Layer 2 of a small transformer language model trained on English Wikipedia (10 layers, counted from 0, width 128). Numbers have three digits each and are written without spaces.
A neuron adds its activation times its output weights to the MLP's output. To switch it off is to set its activation to zero at one token and run the rest of the model.
A neuron's activation on a vector x is squared ReLU(weights . x + bias), where the dot is the dot product.

Input weights of the MLP neurons that the questions are about. A number n stands for (n - 500) times 0.0011.
n66 (bias -0.282): 546495468435480470612610723646545548540535525529505642608467494492604426602433466545413222584398490541415645605735586423493490554554689571669579546447667366447299559402630654615624477664582538513605360601500375263604416706641494698327420533463484561476297440454479632497464644381530573399455309519374426422455452634494599527443489484618538458397691766575473442462448438446611442491482
n92 (bias -0.297): 397570470591631376468716554585730865580603378390407568489405526639586463375547514524615320563628472408382554475818554434320660393541547378466628443566663629452551521579466898439682443560507292349516522524538411233512471451459530597436332472555411381521373482645451438593420800398419304603320450747531421362550489289268433528347516529410467291593642512485623696706430576467671496564427
n129 (bias -0.108): 493529450465730356648304410576640626629601493578425496440430630491485480549349594504493756521374463410302425474575775594380447455466633336757601518744540562497526493796421904448785509348436538433448621341273475432410401433291579565522383546380602464553384482435306594496574274437564450314464357490464603742360514124396347568560503609395500420449570345690410588575507662446561458687386
n144 (bias -0.338): 554365534419496310353825488457410565397466480277653618376538447377380459638468413702351297429526541662125488526774402337399323369474584484547644460492399373666559483380500474500623551470260594582512666603657639401504698419530534568531509430465519626489479343582438665545377607370603794500529596678406458582213468566503532582444680246392608504637633592539454565515534622273398379475408
n163 (bias -0.252): 467485452357392500033682640467658524428574504320413584475558604284563253594284374749352312426555443496526514496623327280401382513561364555530609160719450496741328408491452560685549425588461334310621517744524424591320538422373381447392369398514617549500560673445228555481393723547488591459537413748518398437542210547564474702463269656739582566836453314370649394638386536186255526405348
n165 (bias -0.218): 542768156665735258533376631475621481440673465382432593578549642115517300557445702629681462631435519588541781445505547376531491465417598398579412433318646312681367576667421661474379469720583308535104719592399376401148423246329591644486241304456391608439395347457252377443688341448649644583562500583395513551304463449524364252492511362573665197273719397585566589781528612394582509508562
n187 (bias -0.139): 433165682634453680457479555461562575572455475386429434427605345564282460666716677626458716415533634736373598284397570547420290329660260565421531327526402588236419277483388623482536415471418672431382401599580634550701720488525467457500538657398639664443439275404455538531378569488496329493473400426431318596664508508335712310669625431797533628496701497584492592451715364441563095703369
n279 (bias -0.238): 394333263420714595442765408313252431479592525398491594335515509461383705590523277613413465520434379454463689399467474449504325288321608500339592486597520507497489595681552525657415473597486418496523593530579411618438699406403351457453423583558504394497488679516636571450591844528837704482551619420347543548548317737497543571423661500487638468674489486573615435514407465442636475249450
n324 (bias -0.173): 486422572379485483407735509579689618512500600521531518374418268468417375489606372578500308595653503606426562436559420662344527585399648469460622315426426497465611462676435671515712551539320494512478500478451468506419438428488610487412411392528518533555412368398390574484461491477548666487424665462447584484576472514435490506525464617439424482469535423488345662529369714436324563289483
n368 (bias -0.406): 346456515500459552542782451552524697621475597579399522572481542518451582514477504448404414647567648326550629443568500598508452522547521454409731496458427407627273416670397798667523532518493620500574522762412655352365552524764302690689637527585642520384354524474464447647216651604552725506490431481492205477444486243637758700435326402480471573599521422504535656612556635270494382451397
n438 (bias -0.236): 328484467493333270378455341615524358664613490674412396362729642712557415410396465705662516486395520332358610493599460552511412413408439481658672349573388485446406766539533479570799509722434548540586636682358432597492388600253407389515402377392376526548559697672484576237579529385642250509614353402397707450430316647571456548579532544486427345382676428665298671565685492460556441476424
n479 (bias -0.133): 456530518511726493628726511564604622596654562586467596633504497479449554668485493450268523410346419581552555218552465510529596511267655556732649391555409486477141607556426667521602582411409571517300433835471542580515515421511401497445559632451782364573359500481535471561500625601410411570600347448463332513635440431665512383593571276402525372643514475529684801391612545567608600554314
n508 (bias -0.195): 416543677423457365552559599480591698671508611571568665488462566429561283414289524390300671614462578225392535484644440536216249231454447398552596300500078834619541515814538688475584389428687688351518692280523627394318468453622511598548483645328716637243367386576349400377376295644693615338433319658487382523400611492607489678563308587488334345578484398479528581525654519414536357286496
n608 (bias -0.296): 489536645477555366373454359576597582677399470799255446190589480249493541396628522716422447710361873729660677437429701411391416538481600448346576387551337500469295347532503400602452500450391568493387637492384521432545438422485466421587424645617560588302431518671413244397170426355450325614575551533350247486442496374590471468631602519553564546358400452624374677496674469657523584612461
n613 (bias -0.194): 622247786448728233508384220686512500636559361329493419552604369434340481435496398379432550739758671686489636335328408386369572664598463635471467459451346483590584258563519529332404477611247648416667670379594431480412630508530415617364390619533462527362316516584426394169491408367596672401528354361349050741670367467341562304687621416484567215681334523522476543508768388439514410303484
n629 (bias -0.482): 223496601735846124619480351400581629597584482464332414354587425826128540156463558620575807354758516331539671364349495479428620356580285241528630135563505556647697440468682782491481470545341520406388305605449260604582708491430663201948341687535366484509221703636194396304275230534349451392429372405437606297471325588583668585626352446356664585599804398454623500782500583379491374562373

Output weights of the MLP neurons that the questions are about. A number n stands for (n - 500) times 0.0011.
n66: 550402542430331638705346427290672553630521519417544246368603478569250224561541380512411489744386522436425452669459500687466674522391561480619597551584605385417381431577391464470532696540642184431458444535625507468305367572546351351380657545534447521598362570347436445521607325438671629343439504272482398380533253545544587412649210629441532610560254500511344664405410679704437275465542
n92: 466692503697473474617329339691373165511514539559580542296357471607357526398664531478557720649511364685500540528318486555428515511378510647530589614594507500168437450461668493610575811173504412442348435490395564603486655546319585485378350355711585662537349298353548504553433421546587496430486471570483551675538463484422444529653623621550558408547575555533562409428532576563216443608721
n129: 532414476463333303496607514638528302467381478514640636822423364539563613613661310439474303538260404624615497472434540349561793504421496510483687454475567546552428291496731380591261820697298387416454400431804405408461674354563520515411687493548556561524670576327605409685525504486524693552457624546655452290486684529620579349407486489619228438341467606398386504550556433586558535657514
n144: 730647384597295339489514382350555424462457557511392548642442625729573238605307567393367481540530462727354346500466489613262374617745614500500394511642642677546646649474650270625252441589656549633547565586779485559638599528337618394367469423395380535478657608511609388297530445387514511482555266527678519504675532247568478418363556465616635384289538274414655511667458599559386536357225
n163: 540386318702362329428406430523464492326322281323642460492123463492700385432297573452429437318418666352282557572413442389519306664342380633453548399752356383680268515541563472831584617472446430346504399277517397564746508642448515496419768635638452446375547402463812622764377611477737615652452432504492571599285528744566573320670516458338380217529679564526423447439282588472748535621457
n165: 683577379266564260426528762643476444437572382676483652271686445705772688535369294628508590468655555533329332561323576292216395580475238570604679652413504377543819472462723131508439391599585613565399445576553315512557745739569635361595470470609455697508574752564605443484308443433631341576712409654541431606529496782475521356574262682198280538526466391461463558485726512537428513566353
n187: 699644529339565286493403482273615536385668546760365310489617711362743358535309489344565326588416458316570610533626527457496508568470485205486555660368409507616492457390388559492415520676796496672603624428407595411592530457683558468661648453571467521569413442473551500507515570625741626457267488605416628348493540675754227654440311476443459644492281323500567677430237685425573732616385
n279: 415731639617306375489417424562532521478427474475282464478360588617474224346653389443482437618656383694674760539401493357308538449486550409586465578525553504244500332453486662365377773261493565288492596597315595295549433524455653345543464194612546551441530469327531463490525314568421307345341391425475637473615517378449532576793576552350327533352405711421539601406478408421365624607483
n324: 614520650569435229554472657593459319598572415503468513604453484443543636406359622517444457456330431579586415706562608547494538425503557440544310468410530417324428589328636500408374927622583227604425480568728608367478430384585474588599397517625456635606561484388550485469412459491491477587494527585601443531387484526507555727372682439454754438719576446331407426464523506365359469548772
n368: 666408554641333632406422504380569600534664421471599548544712436540481428300680474688447508750444594713477632790286679616579391526577453404511511463408634460492380374574359262444396553496553541369621591610524623478432460611371377612493463473597504538365550727361493560440548396531627373595362241350450165183559628700671445426760233392479410585371417670778412423486394518606560611559454
n438: 571353296543474673492309434555368356352481699443320576411358520489441533696406542259422800775326426579583543228383337508489528535332406629371485394638443424358447606539515598640429816347304322457601449282233500748239496594347573468637710484251403758496424452296444261533469440489507570658553516469511393561496474565473553657443488760652444488378523564456394366554370734477492711484335
n479: 595403423523427329374460566367490567563557504493521366437723447428631466460458648640581318460483567466422516609652602449481398451507398500483551658649719483521781401444620409433304957600504465515690760640404616486534360693689525540417528532761270549413536547684547348411577534510560672417340409466449521268562360543524538504486556637749215472390698511471445323597358507466349507566437
n508: 611419261460364376458380616432512439540618321329570558650309500438568568570568691734656476492437488700560194388324559324382467401605512434655385675614737550456376552397538615520339413547404421840463335391496429358672639507637489488527353394485592600500595545135401572504255653600620504571600574603722253550766417487342523442457808300674642516581396381808702473456484369426468428296361
n608: 526504414448778670398467739522451671398552496561542271635388571489555404544422446668727468452729488274322272685637418589684744450473716446441526706492507587405606441461496684644526596496685395231585662537488488481373382540507392439634500604812226489611415474421560504632457444456493488367379536639767508422581284487492638565335543689595168519710681637480477442579413470320410313712666
n613: 521435602581248367467726315754392565427451449492634416462529830508444418223616651487307418720815461446474417512324572421563509458718521842095302567517692408457220572699548455500591158500470555551198673630550615360492604436566519451525492408575521735233447658302574335584415529492327428645562751534475622420617528457589655580349555526412641627613650716200513567626613599265282609643637
n629: 479403624471397442529732415484421718301446448618581297564396496807465477647444572500110298376724778387198684333396552473400392607217383468574558525441567685684504435684455579448554350737517551623383439508136285617388747548517281638441426407476658653488705619496450559334324454448577474541508589454338724392661463591706212665483513380568675611500700692268475334425369688691159560297618

Each question names a token from some text and the token that comes next. It shows the vector x that enters the MLP there. A number n stands for (n - 500) times 0.014.

Then comes g, the gradient of the next token's log-probability with respect to the MLP's output, scaled to length 1. A neuron's effect is roughly proportional to its activation times (output weights . g). A number n stands for (n - 500) times 0.00067.

"to ", then "a "
x: 577516566498511454577469496550493411435374469506682510515396482502483581384464524486542565544560511444406452399546518582518499491563398490586540500553517463545478434485515579495473748441451520386394476529489625463457415476556559589543480430740442647501554496426561506567678447566645510452525517651623558591608635471512516560456513541430455498431443541420427439506523623530532484539556
g: 273489599604176578499517345338525351510253468520752298412427440575711615617534339369624666597296292579345542583410566626602626515427497366475355502216816403201434590231571445750560531380484474471400396577541675555638587664273480430630620523493337519393506634842699279553704606398291337715476424491606532422546590335560351506613685579383487352494578575562535430350534526658433561450664
Switching off which neuron hurts the next token most? n129

"ty ", then "memb"
x: 569458600543523481392442380489468413458434465490474363531518432449421572353544530506446468514523607521610561528427441481566549489566465498529549588444384448438570410472528445461364746454500363590495452542481589543492555554451469533465504551724514512489485542535512353436526583472586450458574445657591473500599586572454585526508560497599371417506463561321375441469536450499479528492579
g: 530702460579362591354606496344572576422452391457345511596527631481607528536434442584478553546369511535771551582400542471493321170443769487470644658612433404520484632536400705521664588532547564354547240786576569458633425304232799432635597451578468177232534453615394348410332478361459367770585382571304268368565678513581730498391625555164643626426546414424579530684453645681698348697554
Switching off which neuron hurts the next token most? n613

"n ", then "com"
x: 426455549514552454440488473470471436506432451500511323498458440495457665607611508445484554462444545524493544541536483455574527534522597544535533431446462407539460477412506490539492918465477485512538474545470619435522458558466442587623517595734530444534553494486601451465541592524544409437553399570592566483572565592532470492380513417545425454535502564535506428465531436561535486572555
g: 563307382595468714478539419715461311378629599666317638266624582248857620502243518645768540380524426543481429658568431397607545571446468479626585523674574484415547368557532485455408600723614411323527509461553328384505340445837462364461403357495502486788789651476364296556353562459415612279347624614708337483363464478515620688236452425495408414368447573538347492497543582404150402276649
Switching off which neuron hurts the next token most? n479

"ur", then "'"
x: 547569534369412550451490498504432433383505518411643460572417518478492469493478572419495556490441488455427507499479434556537458558634498653456409578383596599521481458468422408545563529435544504583436458395521687462529545602693567498474479541442483451490519447515566593609565583620514541571456348566584499613668554549442539421441506455491311559425454565427476494481491406399523427534629
g: 555660609688422569492465374254418332375191508740629553517417698488521505497426346246383581403327528151897572504332627591433553596551628522623461633679534518605339581517432728265432562478461571582723439338521551545461610588495491471528633744527581507471404654572569410547724240338377332522655541613681486636322746629455347444379421884475467571658312494663376614551412574616396522572647
Switching off which neuron hurts the next token most? n187

"November ", then "197"
x: 467479438591605606493527469461511413461425556464500456535530501595489505386533503469469522461543445509527402547607388532398466539500382524426510373522490502408538440504409580654493719461469456614540352512434528512480491597555535500598467600556512477508569530412483604404460476473397429504538398578750530444542530602619501594456616495475406441491582566420510326481393494602490415491585
g: 439580572436293521535586462637390581571562305540591566454677291309523700575309510545565564543443691566551530676338515333516593535363325520678466513548210487517559422587861465500212517670388822555342498517079539497366644566477455420489173683536358308599527500276263452384334223176443747488269548555522539682482497427567611454505539468480503405386490490601366539526714681546476575317525
Switching off which neuron hurts the next token most? n629

"op ", then "and "
x: 389483520508467445528432436488582488478387436583540452485467380457492557360501488525400469459613480495561531519530484519479482444490548396552552552501398473386507548443413417546497714491515397516465512430468689377470556523600559528643548533709471604503460479458489425503541502509482337497530420622637386543604614510495451574364467495427396464378473514338404555570494477565536478453543
g: 773326368622522479533599435443546460488502446421437460483706255368586494441401601499469485647539632295621657424595627439436452586716198651583530494526270642444607351671564488584411426542269357717749551425364289387573606780746418439538440346334565785535425457448332518451335567558481505420519312676456412681637221479689557512402663428516469402615310722415343772447580349533184420469193
Switching off which neuron hurts the next token most? n508

"h", then "ow "
x: 595499503562508497606484425518431410558610439500627370599447593560476411469454451504466551468399467425449294508530442557533619537491476528465374552499475455486391589523486437511465455414527552595515405512434484505562439656435567519543417435595523356425562468472595538459494587562521425529550518657561550501471621496552469572529508570577221379580518424537381539588467463522514423536578
g: 569679297559657542535448586164433474484270353375503603554404302470529499534292652323389432228483535656741559639472478616348433438535496545452653667300720412423407309459523447563523415648366227388592793452510456526455417681548526476361660569403371632288455512665515186397602318504541595372762440550556791591580760599486715437376434379583443372292365396245231395458484454369442504667384
Switching off which neuron hurts the next token most? n438

"In ", then "February "
x: 475604521564460539572531476606584451570379428396544502386475552533526501353553543359550550588445383513528418523508521584514626575574469424449582486549500570413542385454497554603515614441455487434543477485514509536494534545484616462483482535628396462662647460406589495478546556444512439462518492504616553416521502466457481497403569564550340412422578441358484519513391546578525567449762
g: 583635528578587467534247240751596281659704464303225456367576623761518475462528532458511648452432585498827457208498208483465639856387638445630433596480412754652601534758388576353624593535655543351445780333453253577362498418402590392276491443418489755687544732481477383434258341535446579522445392572521477662513392535667490501372404418501527497566437490352650447605402540484597511382314
Switching off which neuron hurts the next token most? n92

"In ", then "November "
x: 491617524585457535569532487606590451566384431391541513384485560532518500337535550370561537602453392504534408525517531569517617566582472431448572498545499588424553393456510558598510594445450478431545484475498517530504526550484608463472486536639390463649656466407576510470543556435510440466517476530611562416528484468448482491386580555561336429426575420363482505525371541551529565437750
g: 581514571607534359600322234675563330762790497310212489417599718617428385448536536526547707448449531525749518206478404400394614715362537551636483486491426636687529534694440480411669616490672568310419731391490240496407548346338565427272485544414499781668575814527455350365187379511454488436417394567444392598653345413782406424359402388423599502511591441344615510751439515490607615394338
Switching off which neuron hurts the next token most? n92

"all ", then "m"
x: 494468421415513468452477513497464410549414526602577434544324480491528604517578441386460469478473433370561543500483454577534457541547541577445587484522432451449432581505440511525457808415520404465631481529466632415405513468533488541572507513774543485511572569580491509448534518589484470468522365614579540517588546609501522515339531530534524432489515659448583463451535489572558457441476
g: 422693580530430527750223452513550598516536585352482313306573669639615543531498457351729501686426734471508623579747428655633563451622758499734483663343519419670531446679693466447342541499324576494298424454465600392742482703683478424655474341560425473335480502520471583304609362495720832148363611708436461284456491209548401552549410707652485565407527371549398536521390467271343602710638
Switching off which neuron hurts the next token most? n279

"ed ", then "the "
x: 560571456520498522553460483502436404599443471501447462506376492569472498465480553587450523550526521476547561536647630427431583442499591608568602584546500508402542509513524508557480850380618471521494603519414562414527467460464532441526555435739488421560455376408514525510469501549594343484494489665529547605492523522487460538346479409507412534524462512470420476415472496524536501545473
g: 743475679725497443335630501472316433396530190529528443565553448591453405470715637231487373632298578428683415465446444440631575476395342130549595644592612533337552663388347741574700440478297514538458503370429542575704594495290523497600450219589629628264381423692887319588613505614505549564597396578818403302590642451552697449328531389581393530494388299456622682399444546559701373521553
Switching off which neuron hurts the next token most? n129

"ited ", then "s"
x: 502467474534541538511457562524522399497431487586472359552445428477530486511521470490544584540538498562541567532519583544550493632512562560520619519515503496486605526374480554699471801296574477487497597503506570498549508466486556451573526504782510537496570493429580373540507528573575434499514489549541518645528648494505443449395511509542460504494384449440437468363532442615549501538444
g: 448702313377636579500486444737547591511953481756574445448620589524396449558260579428572477506212346526472500507797261613698420590390356500473526652533520382546199531530668644245473480561439406465670475504637185309311461407660412861382438517519465468650645522534661467574542594487416405491671391456626421483372560499405657507236391410526603480822464490545502297531374183491381458464500
Switching off which neuron hurts the next token most? n608

"er ", then "Dav"
x: 443611473580501532572415432516531418549449515526583439419443423580493504389606528511541561503482547442544496532524490547543533517589476497540543558558439506491417470490438511572495859379608452539487493498484608466435446525518498574581477513762453472379485511451474364516426494592509329534480421604587552566616612507522535571465457455467380483457469527489407492548386598489513415491568
g: 738536510359385710429553416498796551609286339497563386567654612542498553709480385446613395575243536559468342706386285670644498460472671547259382398489589505769281782702190342395521423736397603496570618716652545546323337423759536420482566582419360509513507763492517458559400538565511439457532519358448461367407433659717513460712207507284568465694542445621651507649594683563271375340548
Switching off which neuron hurts the next token most? n368